Layer 6 of a small transformer language model trained on English Wikipedia (11 layers, counted from 0, width 128). Numbers have three digits each and are written without spaces.
In attention head 0, each number of a token's query or key is one row of weights dot the token's vector x plus its bias. A token spreads its attention over itself and the tokens before it by the softmax of 0.177 times query dot key.
The model reads these tokens: " J" "C" "W" " announced" " that" " they" " would" " be" " part" " of" " a" " Tr" "ain" " of" " T" "err" "or" " Tour" " which" " would" " consist" " of" " the" " Ins" "ane" " Cl" "own" " Pos" "se" " themselves" "," " W"

Query weights of the head. A number n stands for (n - 500) times 0.00074.
q0 (bias -0.126): 619163627344450754544254738560765477076617297641401467313139341580397547509781514196602436500490385675576771500756524628198627534481632589644367585283624423513465635566530453601681344266594461654331447514635572404538682688444300459457264311175573809611421523604478309413380602666561388406277803655646509393743274509630524572427338243304545753397483409610802520569275412399670361505426
q1 (bias 0.229): 550687504764622476458540318661548363496628477340535594416698437315474447630420492434310602601557758617579976524630347334597513289449389496453294313611416676332552383566406382378439644191642674543419325475735347479346670538484360611692303366477720454315431400574551484479721548551496407409484225476439679513479484442690438429666425508637689384513485294347646120420271383462447589813449
q2 (bias 0.153): 480331601681694322591369410264512454758534576500457661463529449443445557538504484708479466400344621435569403721392600559396601604575622387369443677496524463606312381244724348297648657622144567615733549216430360401455568896436538418339403455508425724578484484419469367666545635763482184551600539697711600450529311751452736373597439488435508367491511289177555556488599671488553560374281
q3 (bias 0.139): 556660849451425680628482472573438764274457250145443569256611562483239445500476458444429471445145672491217447414462386490586447457651404509500463610597441462564588337384630710417559269533355691262340626374933297182551532387505452843735312530631433330619532154532452482671561241457645405805423341610186783443653472592645532490646626271621412712540516580626572372446542623679523830681519
q4 (bias 0.102): 464683643408508274432642638699511586422589441645526699320188560588532626460432586543210301337634542362409602580416476439747191484613614801668414589696546552507227504602627430583357400420344378496593508524256519528318504628558484712448259241515435592525558565406459383355341677540458488586558402594771473484421562206446461695666678603583523445603455591381344208569349531612429596305635
q5 (bias 0.164): 456472546430339656348535476661330393688587541484485373390452404398431440642590512436447512413333568257564583640615182259618467295680471532405488413576496467608618657324659381411508629412425537799663577597573404273395464700227686709573421537417430525453390360251306423734561358533764553764547588671543726484419599196284339755458334403613450474483528334427278619348447484414676582819625
q6 (bias -0.217): 527545644544557358692379238249350422628542432414587618565427290624454705470570696422561524644466694500624452451523345642307424318551368618556349708468491388381591464244671608461733702556562698596550491440542448486334612389662594632505837436393481747480594287747336487753214451218342748462522199310330825673450427108594591485321440717495352855470484496610233728522694482207349411226766
q7 (bias 0.267): 283568592928456724500581408757389347395415462207618514584472223599425381346730560436476434400280437587652639281345396567468258289622396687635472587514366607624452383615443509446166340492581543360632514458635254532412256593495292420537538841319533331441599527509535270594379419864559674625459592550539904698680331550554546599557412540713280539520512332398327407750584626098693545823257
q8 (bias -0.275): 469333318504724267477739562360590445759468648063580500756549576367456296376641389447464436386623458231616491302663340606587321291491541844698478265451526604471407400363477649533104793590269354244452397621631466697518356599566454577451569537487295274760252767527584683573751361290467655393552767601716509705487654500565589486394567517451674392355539496473551759522527609586504444357610
q9 (bias 0.277): 250521500619419516526479755612471516289500347513282655650644593643377576559565369280274138500315356632797460615560443224529509539504478311500386540643504698488442529289540575500716652485474496602630517431478581509457396612446400683573425453182713496495666521487440496366628575657468725168562581500814208652470584103583623381516470721202435646601860537372465496607633620603407434398368
q10 (bias -0.228): 844436650325443347296672500212714540298677569634447624556458624366395315250306232514918319564382407504556327626590362304355634415684467261518408539380761486401515396329548486696809299504771281636614369448712451205500582453313467308603466191439557571381468590625513585339668477324395467364654429482539596733528404592545245920708458621733469669691521536668350785455791609288592495393457
q11 (bias 0.339): 384543726453371650925406306602453573239201509231592304461422689749491346446485620461139570543294449532350274603539485780789515248678505581477394299413491642621683789379651762648401491666490649586662339529701228573194291495562575537583655607654793269706599383389523291698398415783557441657566145500244657579587534408552229432264651547704329505369705175549651310622578339387519500589495
q12 (bias 0.340): 432550234529689668453570258678427628518557386366625454384339294630389538618591386525379591238419129568310724557478378408599352664487788391556416572584283727829668355433408529567624572533355548194625440487487685470470724406279452557509465688607483268545628537386592431504393645240600621407636778375500517582403718479562707700532100459721270433495489431547416509344410384629529690607465
q13 (bias -0.227): 358466684250578262500676414604533651589748652551451674861259430508547628532474697530434562597482541293775603821570363371504314465294371649635633321261404352826658294547406623486424589640464398532428483352661336257232542430547558711322754480355526570633407529509398570456717664337643416608559750458227233526246538513437594560553401633478414404621428702465590523313413407491329546248602
q14 (bias 0.232): 713514421482416769453505528767291443447819217789368399566718641491508307315689482546595529586529080662643452711514500362297490665712300582526385504238630533487534568528260432290821435606654562539359542579533637314653813692154395558421284461565680622214618558454448309580318640628237457563360553505407609060435413541319694619562314580402540720310402509347659167348631387491408662558481
q15 (bias -0.069): 524539378369375744496512604622396394429508456706595421621552389530297321604451401420390377759751508526452268508407619380547500679634471595360496239504593670500554539385566563453629436444654697387689576403723637170400653455559648435407301404515361468526574365197617477728520652275655435354477382662373500410676551301754416427485677400552729548708458273532184242543605629557576652647603
q16 (bias 0.318): 745523621482352495481426382579351639480549365233697477300401590518774458399750556500461325593330649745476686509438161446569476389793189724312495362528605486522806394599554495251348642529338607268681177552691738514277477624235485654705290783712205562359546473387620269678448468713328476426385361519111472360656416359624486728541306646936266531602533477685495460582567376486566311673315
q17 (bias 0.214): 540765240514699341495524361411524689490623274253609235656540443388477540717672520475429449622357652542470557153409444331558254475753474574731123561381447429725802646173298730695466463325329480422485520545394595731355432813412633467651644578850597086627738365683298414642225553612575698531549495682216343770380751406607257270419515606780576537451601309610635405279354714298480544751212
q18 (bias 0.217): 412437787648603445574484633745593469412376444835519572659359584410176400530668488460504434433363419508303529215463710583563504521721380317519628401464527210470546402564370267594626489500467285407512411394561711451544453304730376593626442515639574512359429321127565373488152673562772714462602500611381611537597289688720673574377427516367443579452347515686496534632492469500416559361483
q19 (bias -0.041): 620513570629373504237580534640558537504504759598394538600504315464484556420518474509333094542418037541354326417561791300471637434268628372451444553841279422524842395628339521704496674492527403698466599409448385418366395570521650471418598691782566286308475508346678554412599529487440645487240488407723597641603538457433641463467768226384488596807413426414531414783561399517739408179620
q20 (bias -0.232): 413646401424694534442856539523400615432428552785289410553561571516398500443265236409536491564625206479391640719553576235602536620558504616310517364142635332387277500639405415454560373477391629464650526654496405539552803553419567371236559472577794659717419420548438809722408436340659762296606690431615693696657307366339556696280338403657562565406331667408437753382640334593370458245549
q21 (bias -0.230): 611715523345250556252560529483334387342555428406391504425496429465582459622643557434656288528207735675619346763605411674404470555613462394516774411271404604462457500520338464596351554590175437254419699297729598546562617171536301358587496203481614559246677345434624386718467552466557710603508484508378702576348419668460644367673521460698574573839384504500688596643496420513750468505551
q22 (bias -0.041): 721645491585631300485687692691557458398545373072635684569407514720380861555420744275370217524469443435539744419405414556423323250565364476630779565758871475654469615192475254536226352534332807269703520327455481594332346500292641481589663759638606415704395486480509434705520596314547530393562579776505592615289403432634382305252520642835486395803314660766582531528629265156412342269322
q23 (bias 0.174): 520615577434496551372535464364496481475450623540420133618722696621533821279405376532372670377342653279581500543492913558654579405286521520477279454112410463504745461440487492479492640681605401496496532516594212468569306533504202473606613645553545623676453410504622658430415465285487628370591327584530452430201508572335387604577338371670469312448685593520424713375590614328564355491567
q24 (bias 0.315): 322420505456712382728545556484636846442343448027534585536348306619495571783536631657422787186074446265632600446500354563768312164655448500615384634555628778523628515465358719371351557491363906511705265551536626480322649762315563885762763570448334531689475377409371266619255297479800588368535316380226545521312610217659287505563551559520515651538504446882669140637433440397338554378621
q25 (bias 0.095): 508544484251508516542584508427520485453580523500834524463435387695744484356383403153487420725574535558455610635425454433280702429621361399500268616435936566485521604549305536552592634504610559564540364397570628187545508417508387469492589466443450334404775642626431222571405388755443550632464508480509629884312565272404402425488545417422484351164525555553747742449640616695496492256289
q26 (bias 0.052): 391427417483434289735674548372588397265500681496459741518452438386524439528305409318411482581500279557639387517504545958492670713327657676479647541582867491625454330452351355629713451630102411719264570522553670426439291553384393396460419476724536553519347618335545567504417644504626664355525488363606731665570814422152439435579539639491417565604650634190459813294276564579288585395567
q27 (bias 0.156): 606630534560542679271354491593403529445464378797362513736522387171556421766630242535316419712533444571276295560478775386728400446428554796525513454474585545500551242605591370477642231612624676302249203575420622544699560536487391390860541683479527491350543513509575643397247728482316271550302291548430725536496417334552658420857288632522563611524512407557615323738527229464487551348527
q28 (bias 0.129): 578564372374586403690538253659321672747393412427698389452383314759410366701681405418504522190284573709738356273553425513513469522549384787508375439625378632776432572349576577445339646542536678237521535404294599474204283579602504562763603404451336491500407173604516521606456360518528535514678723325486338593409200410534379486541465354600483439416695583713459738571570576184263521788643
q29 (bias -0.173): 754433109557505287211686583695416366328470622558560645465647556473611597296316301720970616514464515625539434604411610369424666500366470553574641722243850287577464634729444318293314459534708555720423372510356514702500553302606560317421449473578965416510295443748458584465520185350416430362533542336583409565515302913696793405523662382063551796278591491314271640505584643530665419292369
q30 (bias -0.195): 509546341256337114360383526473389395394592464538849530491414582456372487718395351645404219517427428504286371599187697703609575461700412568646594496462608244326366546423278601694316608485598711478555362672500447633513525600521456340422615385484649543568680760717561529696195517355307535469579655475446555509461546632379713417443676632414406508755500754054567333322573475587530492755659
q31 (bias 0.024): 626315380664483551767509443660165636613549791414508397496448367455457253735482730526357809586565288414535586407447214558538536691349693164413630578262297381343463491483613372546555717737418518436436671280398566614627718416629352354500532315222304416755581618335788621420579368545636598486658492719412526442535457530526535748583548416609334618278531287566713518483496509611431343275775

Key weights of the head. A number n stands for (n - 500) times 0.0012.
k0 (bias 0.082): 317400566528671576521545407625464574232476457483561400656465447462600540600536584399571575611438252475393506486600420428543482521275482511500543349589669741551397526627458486368486394464488536369500407538432453526474543574509607578600623403440568594599330520509456531479456440449565456464432445420432337423634589422514596400494751511453677551484472299561627399407550239485532359507617
k1 (bias 0.102): 622458486464424519581553503596503487527456410571543393356691500559474279738477537366389559475497374465426609530448322759639397573367538562584384575607470488355634542443734511455494556447467465473520629592439587497592654416438556429465485647580483462400561536483427541404423400407650587372631424461395578503463444373567659754522454417331557314543457519654408500475552500460347436585415
k2 (bias 0.014): 490513552542439445582492562492505370422572529567488566544420544329455418457529433621553511660343426527479420457353646487586529561453343362446407493397550497639440422479441480527525558452452370492617612349492461482451609581574556433534240474563640379483444635443544351624383583415603518740556306584421472450528469490495549575581536463357616599595489574404414462563500510487644560479677
k3 (bias 0.017): 497819522567398522574681512631417519476503503552657443357309439678461431532385598590479476517460408470541650587521556563537321341500452454607543492437615389521627613454512452439565397477488586321551648430494588483387528227369551403515614447519340421497565539460527508583448449553634512394486580397176454669494371512559540397528657520442415546440359625503506316511579492541549452590311
k4 (bias 0.094): 538482498502515537385460597395414585558429434541556460534600385424440541545375477352495484528581330391405495450529668571465729406573571480454638553515537508498645620378447555665332543570487405495523449340386507559703407469530624704559365479500435336451393510475442419602479435516475453577650468455524621403372563485697543445556531601562395529536439478569500662515469405430569522415532
k5 (bias 0.100): 446419432565527363435580384594547558495571452553537505451580510548433416583544462536476471528666313396539529460414476548487362500524561477498500522495662401464478500610729455448550430486628505497551477420760468539593490508331579470505340512368316531787575587477500404534435573374442558570538500657486462529464381546538520409596523445541556344489341433441398549428552585521589595246524
k6 (bias -0.077): 464515571589435535494581321415431466308632815435463429557497591383678657600573574494454359655497472559360478538639573448576635409646540320415429480301390473514581497568571491696547542343426411534573497494591446437350389424653414383479583561500512573541602529500689388625515418528343631282663616541443559561554500604337482503517503457497480592578358448536472285575566526585458413339358
k7 (bias 0.077): 630676442533560438362382480712386451596447447303634523494454555554646552473506351370347340438528503451388386589471444518463310476468497537574489541529746529465494565509443721570630541434476604412565544526547404564384670593491666472439554484462462515500492472420451453641462492494503594437649429622412375538558432489351799636343459528297522530403352630390473601662485435427552553430416
k8 (bias -0.154): 553497469514407388772488503248432382651619505600272655704438500539476694420630521494446266404440741531432577491509312552468689449536320647444580394521486521508503613394478360544717583625595600649550396500389480524473439509462585511413423453555430659569410454597503574461598604539487427367688353459469442521544526426546533481514470583527384464381471477411482516477578512245485572551353
k9 (bias 0.107): 500399466444479629432478635471545508491412625363537345587519721500382503518587495445390631448459378414459394556388704500640585570441602467615695513431481564505673624423483467585427526388486423225587458564436492622472454528427506489508400365516446595723530551552417587483575546302456644457422568525634538376503707495457467672381431481544568531494312439395489485527422376399459470484637
k10 (bias -0.121): 390447503408497491403480539537523500300457475509582318578527528417616411415660509494536540552532437696521512641624509570425610328560485415520544368423445560547749520527435512516515581536543393314278449551668373584363549425433463437359512445736521599525422569450478469279467645436411591389303469497390602658604509503546376350616414408339486558478581440494645462451761578470742671428469
k11 (bias 0.178): 539712334425474556517454392430436435609423503549573350559412468539315574661295387470376438562515517445530500540525554571492420241598588650482574589569463461625379611374546581579503495393468653428576619444562458547345484478470545442586686503353472419559535561588536381624417473435556466583613532666643459576572546448527470497408442340483626389458420688533405325369611535606462457500469
k12 (bias 0.116): 597447514489497431480533674638423689568597460404573452431548497614552698442410415765418345450467404325511355605419433553553424407369377489470699589557514332619488472631441570515441449477417678646565391454356549414697603610424544511408503653532523497588550450577575571544354614541472584310455546598461536450349322460386489604565466530443508450485503412480396593426520436613568289412639
k13 (bias -0.022): 545479487691576495623534476438533589569516728521470526519631523418495521555418577457596440589656647563465517244579393519646574533470398468363532535548319305493637432309386398599458618594600574517582457425535490532430490365387654595370428611538511495534555567545545602426446471519314535386490447563429453486369466426513505351594414485618505395503434503567631681531519341476540398466503
k14 (bias 0.008): 383450434590754593417667395794480591409500299694549568403626612553500407623304521533595611488695290389497647558381503435474565598258398500489443429494585576633513474623525651446456511415406515314381421667442417336615568433426472590424469403483559616375579581437457589451536494423565595478400509622490491285575476712538347526422449410418446424402503451551525580512464347518494556414600
k15 (bias -0.110): 528424495458554448628620559629613619609500552635434424469518458560356495548505480613513542407633356449523487627380626463618489487513584581498520500429594586391409668474529422516329505417556563317391466634448456443472611474543540534516495538493463557459397396426597500524309382419511545500513593290451510618495523658510403442380575443477546459558563611454455451475453695360472640250423
k16 (bias 0.147): 576660345568511582377399368636260527584540500558612533466444607623467600534577514531491670500557284402511561677497448546264532514509486492503542574611696426482591363422456428378434524325567543603608506356349572554503643460384367562423622508429555560404519394545455425500540530486615623488654396691411616595452386372464444461535511346517428463467411548528629405522593533463439530342361
k17 (bias 0.107): 539506404457427503445410488500574528602583395547494438659500596600376450748382574616351506346308472545387398589376278356622466370745408382492565778412586494511410488299435506513558422487454555537611500608638395458509649695293567494560565445369540527579610451583279463579476520667532673413538477603343687515503515491483473567480431466533458428548469628521577560595623517551527373428448
k18 (bias 0.129): 513479406528609562391563650542364535431511611505561669427551357495541343599525558500495486597395463573578727508378516442479428522323475455487524480489674378572380456521464574706317475385481448430403559570354352559465505638592604513430572441390251543560461433519495474459352557637609402310416518431687600598620555527416561330441508614465477525532538562505481469474454445592463557571647
k19 (bias -0.016): 533551472484546619386513685471657474410536545457621427637446526464436543404575387348350528532344428559505353400320556388489525506447483688515530562603508379543304651508636447520322385431562575511401410470517570459585511351575670529371579497533444530497444539533644695603590436545395422452513596371641465475459599481540402731508284474437446530479488508525540422700527476591611609459478
k20 (bias -0.095): 445503421409547487466648475271593641403415497514385647441525450534560514541424467704554540424594447393414506492556486386478765430424528686463442484451513567497474441362451657742522435624466562379399553467559521614658435570552469519405371594451475607594589441561573566430511805452411432454379397470456565489600394549532398545582436409497550564638495269406359415492670540483558441510503
k21 (bias -0.038): 565574488508517515484459383571415466538588601456636387329630527507545324401529611562489553625434486534521473492550516237411602587484452469660384390472490503534508381552530490467467341619559532448349429414476391628602546326518583450458519404517505505525530379536498652717427492391695651302637537500470480564495487451579544391480552630424597597399596582516451549452644467439513530428368
k22 (bias 0.193): 717534500454611479471368440414415408627652517541440624513396413538443453515705456670352400500410424539308418576698448529482610426535413338491572595506619436483592540519366481713475468425477516523537468446382647595595667449710532425360503500388442628487561442553390590715446586371024510543515443516553509709522444284675720415653437555566530389592475563535693404421408432494500448359406
k23 (bias 0.074): 468429436541557394503558400343526441559531477446493581241517395549475636479530532520380446461447584495654296584475477420434531477492521542450393615552498513610503622532466539539556584434523354523561495545578211555433480392422546388425518587568569404553687635706477390373503641492374406518483457517571515609418574450495455487448415536555517391546502447547523608505621532495493507671405
k24 (bias 0.167): 428512571431426480506497434428506463522469533541457447684533434500489553666369571402643448482475481559476528477400537654599595311600442530441601641506410318503456643643447506371456559508457653619894566389470557689506415424568479620425648483475356591681707413559475380579485483469375543388506565506431565640425379390649598433261443578542514422448244534554593415563422436533408314373596
k25 (bias 0.059): 544515490568493611359332369379330557538583531570520281645417398456573446561457536487492554451522324589513578513601628562615540505527532386594482547495422505502464594492337520467467498402576682462539427532643520539558385516549588395400538536422682566547520588547522510375545553385450553576383654510348479343628479508416391545669524523374589417359440533411497541619705431352409548473454
k26 (bias -0.070): 316516505500574476378560494409583463532489616470521415604581378432523600497440519542275614514559562542503639462540426448497431491509391387555724445619489432495512568494442404606467521603297660625220562452328386607444503489662454642531261523568714523583359540411395372438564614420572545503380540558485404449464550478671539623519450556531391529437416495344352538511542432559328611612535
k27 (bias -0.042): 422503477633515492363571648497505610436409385532523542451586513593473556500358457573360633497520432371503553490566671592484439604456550561523511442644482465629401440446743561523276444465318428542606419508489497516414569511479472539503464396578442492294474516428568580393384537517549500413537508285440511626613399460571374754464519471395544726346526637567598625549500487399339600407436
k28 (bias 0.104): 438620497544605423676431457530410559623392563424382382514562551693564528468575430514428372494521509412503427530566407588359553263624634354607613484539555331594547511556588481251550521634503532470709366649494524426352353609525660418566562482351471526581625429441535495630355594622491572488464408609488475454378534441406568305376509464625505577669475492582420599667463414575421464376383
k29 (bias -0.044): 485370534344450622482494274426517411311488451448559628515412433497622342399461623529521440653572587547412500386491587639428558416455612459514509353474432527397472385529460667531609519479552621405350559767527522373553529524552322658559506383629614464503420344632494731485506675509399503537532411317450448503512451538380632522556293469571590497424666497435537339622497454691497526739382
k30 (bias -0.037): 634415455579368490310590516428540522421508510542510718519495482468517503478299471463495532394461461453547625396457565489451570500717476482498500540456467628359508577542462402642479468599451468321430640479346560487566570442474665417603557291478710393550667426526369505546558546548427532508418435510583515422602508594564641494523482404497438476551762460624555517475572613391508546334432
k31 (bias -0.043): 540514679586530359567528549500489422476720484477538568465414538460433415532651534660582347564548376301520515337555316397472482311506526664468591468344276575664413450563633363443425497638571518593461552497480560632632396503441400522468518577500520538561480459400656475433529411518586351515547666534663500453426497443286497607435552742360519484587571629480378464464520336361491547480636

The vector x that enters this layer's attention at each token. A number n stands for (n - 500) times 0.0068.
0 " J": 367502525296585355545454638648715552413379548447594454497566517623482451464440639354682471617509369451369396519482457532482536645458453490490521519558557616380362534531533407468578562623351518429344507573495490409590455439582508552456416368571332392410418664458513542370480598389639404473413447443528504594568553581486522483467535448532434429498616468349466562516533463631524627844369
1 "C": 397406368660645479610543535529744515377579573356520532441661511524481567456606627324421538458325414529641560469499503453531483628562442467479599228519444505584469461491546648428530427390574475425368435616514420416456431570398520396418503547820683550453585366348604457380475394581503607479325544362510391586566475545451417436567415360369440477480880306626649382695541480458470738634411
2 "W": 426515538675616630692629514528732528261442433457407544285490446390578544485560414294414614623365291666518609407421519437673443450536546532574507328547459526515518482422463464358426551439523502437355411569594598431499389664431496519476589444807715552367362421322524479586582536608472411495349537247439552620603480604491465425555435345361343375591803444547660447577575489436445574603470
3 " announced": 475642537440486437572667506599667449323434374444572630466622249472461530529498343303585538457358642606500523386311512364472436439417463661566436462626381626590522503438557521477448441499470635428508473437475478465601380563555306494515497603701528514273379473540413251547524676587519321480388627575426464461574539524532408422583477491571575394498818582562503618462419436418453643761487
4 " that": 497450539458567376609595576617616464445442506316605560494463318525400452362500507437460641594321614534680566518418525456536439558484386674611432383382569530577529593504461356564549476463472684600352559413611463408551381540467257471549320684661503527482453442540371272483423637508517329387370468584499383436548531579566450408664458434436531409426629430500437624557523601342486490790602
5 " they": 450450421525747491591640479528582302463455423320691552535456430657398373457569430389440647441250628519614603496464359498528527582430426678607415204499656649471485480511504564558462512622395543464376530535606403499450568562448426424481407543590623572473433383579472310471551631491611570423322371474412411492481489688399553426535538460504506423553763415471471560547454638372535367749443
6 " would": 408581460456644437636463572557615369476480483337670672482547378627521474475429388420513533306329536619532571404334494398487570558441375674687358370519478631498425507646557581525301564507475448486308489436601535526471453561462494397554382542558527439398332443559539340466527733527663588366452490349333407442489407528522429607550503491497582422606775491554490467604505597326515481792478
7 " be": 485354412565613415588385533564511487465596551322450395469515481569444388473570400489456497483365548606625580438418435421512587559430369762424453368548565612470444502467489670698450355661481558372357471433569445332494534635429612410491394487706686441427400538486464415426512405574714515441571617272470288447486544657505417568634544530463449329563599473636570535590447570292545478782472
8 " part": 484501513442497609695395700484613338446518488424348446356393550412460644515568384629458535508396627573486604591642542561425368542452607652603445308471572624651512573499469588573488414452388531320262422444407431407623467535490426595630415511677579443347502283522332569341574423609444459441486673306399409475375609507550369641550471600441546405499876442628500351421514552570526430680396
9 " of": 382344471630379368530454615504550379502410550384521513524296300455455371308490516509446556511406568563654592463447469462496480367452431619502462364508425499479681566483437523500520422437497647458481450416461490412517438545454462503484368505598443565583409527419486385310540507525559465529406633441478467434603574674577551517493510683614659449407699507585568552400484496401550559888596
10 " a": 255429442549515517620428501515563394485524428306548431502382390508539324440487496472482536432473631568650580538369552528500497495374716567424497328549398638333556450438518542454477557353402522510206526508520558517436497519429470514560418561607654524578546418534586381403493487453532500550535435409651516474357587644494442483454456474463544387600672533539608437507366580426624565872460
11 " Tr": 358295539504397502672492630381777580560293605323487641525557543479379504268610546530390561397587533650532545593562473374431478565480464510489501310547596553535454343444520493491482550488543446434277523587468372440384487467545388685652519333516661574637383453400575459426602481625660680454665414483441382650544656647315411396535524502535460415421666488549462172399518564478547439595380
12 "ain": 423418440606551475611551617576404625366356560290449606275317613344547635106369538585317657496479470610664506510427443449423482484496508422479398257651546563585474500569631671486499647651482537488353356514574522541349446535380474652581410575546838438528653392434613556410589480610440524482520577496489369321548580526503400512422479516475539471521688422583485412471465465450575569642340
13 " of": 394363429544422405439594502505499365494455593378558620496309358271367407363440537497340570507469604607594536447478431555557493498454535469616572433531350603621601424460408532445448634477498584524482440572400373596386462696478401570437315470562548559536367406368473607505641444657618470492565586247512369405492615556461457524445540633596526514481680506589452491466507460569473532857535
14 " T": 344441457617539424400576478458920586513503631351604535515383535457519514364412631463444615393508534587595674472506382579609405435580529495364400241664374565505480521413450585599554631562497429506287394575609458387578553483450351538538488486533704523382427443331467434554551582537612619512390405422593461397534601520392405445537384465425457490459618586540409322550415582514452566603349
15 "err": 481493539638414587578600608618527540365426658487516702321664433416510559314527649351339620400341567505358515576495482507526393748464518550707351153517415464412480440372468412501523538511538425458292598546626493551232247712474630484532501313539766613489379461493631536474561475709592462543565553403501460471408560484439432430534474394436577412383671383659560552551464484564547534523339
16 "or": 361518604631621586433759476543564467300512470352423545394365490301433326283624672529456500540451555597640571433473591535533391388613437538306508546586510575702574459415542717561489619526488604436213578659487378523331494533354461547534383352609679518379549432282432534416605483678523493386503572445572473427430580434499497583365469590613571474483720374411641415512361501478342599604323
17 " Tour": 469408549518473565746654525599599579300372455306525651403479571329447462557749630523355508382418550523522626439473459459427473498477654474568522356565456570570582296441288407582502561573481555319390372535368426527411611562412441609511404400600683562464611421455459515557589448683496420575516493445438615406490571580484306504511426380576647385427581464604336490516471547517530638700316
18 " which": 557377533443580466629752494544572281453451313326658606554343478411445449366567492328514554374480497549533584475443548508558481473433426624591374299536539484561445507522463496396515428472431611402336542522548364514514425638493383511555309611629550431520560404636370568595577479635532486439531514687357500359575563689491473573587483405541571461333559474576567411542509574375440335841480
19 " would": 418586483459573476617511562559647328460471448353643629513542416587535453479438389410573506279372528576478593427309497390514546536459382658647372406529458599457437525641531568476356565480479451452348478420566555576518454526456492378599384536526521453429325433545515354422532746577665582347464482427304459383555403571545512637628498482552623391542662508569510436610427596335496444811445
20 " consist": 383375596444544429677473676586651465396476575303660376309445369505437400351423431508583478342436669649403658367456401384568428543574539659567496553371487487572404498507427536737647391683488564457395561479569514484508463489588526364641488570493690406456499503440360406359515559600568461369622445498395364405445570540466397473625469497458536398485876523536465491476478472356627572724487
21 " of": 461357457475513333591484515513569346593378595443537461438350365452455409536379544566449516456468707651512588466496506534476500476484495657493560379464460527572642415387481546556553483431542689478509471563508452369464394580365525413449402514500394468478329427553548479331529440531601606491496613412500470410500526654526441462474489620497674470423587432562517474491397507403525603933539
22 " the": 510421459526523503618584447467495426513368622319533473462436434440561550549402540420518504472403657522567667515485546522536419511426682574537484377563307519503544519436531530505531645490522525485330546603540485381464500459397561415518465556547549495528471470520422349433519483472530564522399447532550475460416554533465467481428497475458606373399551397479563370504429504411545580961463
23 " Ins": 403455511515686668569638507445705454425320527341475495496351629463441671288529669480387496369419649474490597505520480609524404444414676462478535160583470579531524466330659581605563661536485341431555453532547355503365415437501346498593380500582709571519482427601443368404621493486519515593429424431310446504512653656400430446741354528453536460454655499397464381526611469596569514652334
24 "ane": 396330521612592402382587496665438520400429521345550535453364513448565449143392505558414674446521672502524545386382413495587325382618566632439490404528427568474469586375498653410434611566519626575371372507388542432330436693489540433503544497516972562384560482520571442565582445673494378490510565511478521350524619608452448524434458526524607598354678342537477447500444522537442559669340
25 " Cl": 466519355651529416621785501501752443440378448387372642483506546469328500267572640558441640685436529410513558473538550572564451482415640398465497339644532505523517370302368500453553590542588391469237484544488543517317433586529383660451531358416695655337365442491531368558420484569600619637538470335618512516360473606484396539704457460540531319391630482528472437569553409579490357616379
26 "own": 632500542643446345636507519609498563301408473407352648356368598392572520069513525452354635630520517524522602509388438335476380476535608406626359534584368525625448564529475501417397726613583469532424351578504558603317336487523478562500662504766806550368552386356582467406561397686507351493404512547389499481493579368414561568553471399584528432528722624556523424338424542410504597578410
27 " Pos": 364345522632524381659694312563638613308511392352581635296514398550441424452554557511340569496336634534555560608479376457472503615623497504435570638582481437500424460350453605556478449636353542419423482570455254666509413578487397551555451464582735493475514313403616604379600487542705400491525466283500482393447584630372447696577554465590622351527483592576491473513451542517447490579288
28 "se": 396656537592489644603729519542564495261523494480276528460360341358607611459495627501402601452391531618650486500396477547396515533574547587509440351653523536548422317504284574417367504414603560469407391635419476475406429548411505725487473489757693457642531452387551454489639374596511508586518602510542466440463529431356311618575451290605602645495696511594603454544310440476398369596286
29 " themselves": 595465464488483670579634363615548475426539340401561490353354334482519458333410543513408649476390642599541543499444359423531586429433543574699439401573614625586456438482430525459429428654424414410396484622406314504503530662440509506484472532641637403524410427465559552516646413632581495624524486463452402358491600480373599655484633369629571449486570397591564349511356554437410364770321
30 ",": 479539476568477520458545521721597424418507365377436505555540453445511510393485445455414498449412653624442614479484402436483500399557419637441497399644595522587622487494390479414453542473619613496374473568482301422476450503430532550669391466624629487585474396630369470540513360577604364560414380406378437352454506475573452542563479542549558495527516425436478403637418509399461518867539
31 " W": 421379493677532507579587509553898561523408397336452489497444585489640449454505464526368572472380559610507731466420464398540386419554589527528462307612491492360538500400385452398440584459557432468579471532572544485507447563516497530542562537612675456415498388499372516476598467563720560446372494192279452548503581648592483396630265490489524375547435460477490388532456588486511408607404

Token 11 " Tr".
Which token does it look at most, and with what share of its attention? 9 " of", with about 30%

Token 12 "ain".
To which token does it give the most attention? 10 " a"

Token 9 " of".
To which token does it give the most attention? 5 " they"

Token 31 " W".
Which two tokens does it look at most, in order? 31 " W", 30 ","

Token 4 " that".
To which token does it give the most attention? 0 " J"

Token 13 " of".
Which token does it look at most, and with what share of its attention? 4 " that", with about 20%

Token 29 " themselves".
Which two tokens does it look at most, in order? 29 " themselves", 18 " which"

Token 14 " T".
To which token does it give the most attention? 4 " that"

Token 30 ",".
To which token does it give the most attention? 29 " themselves"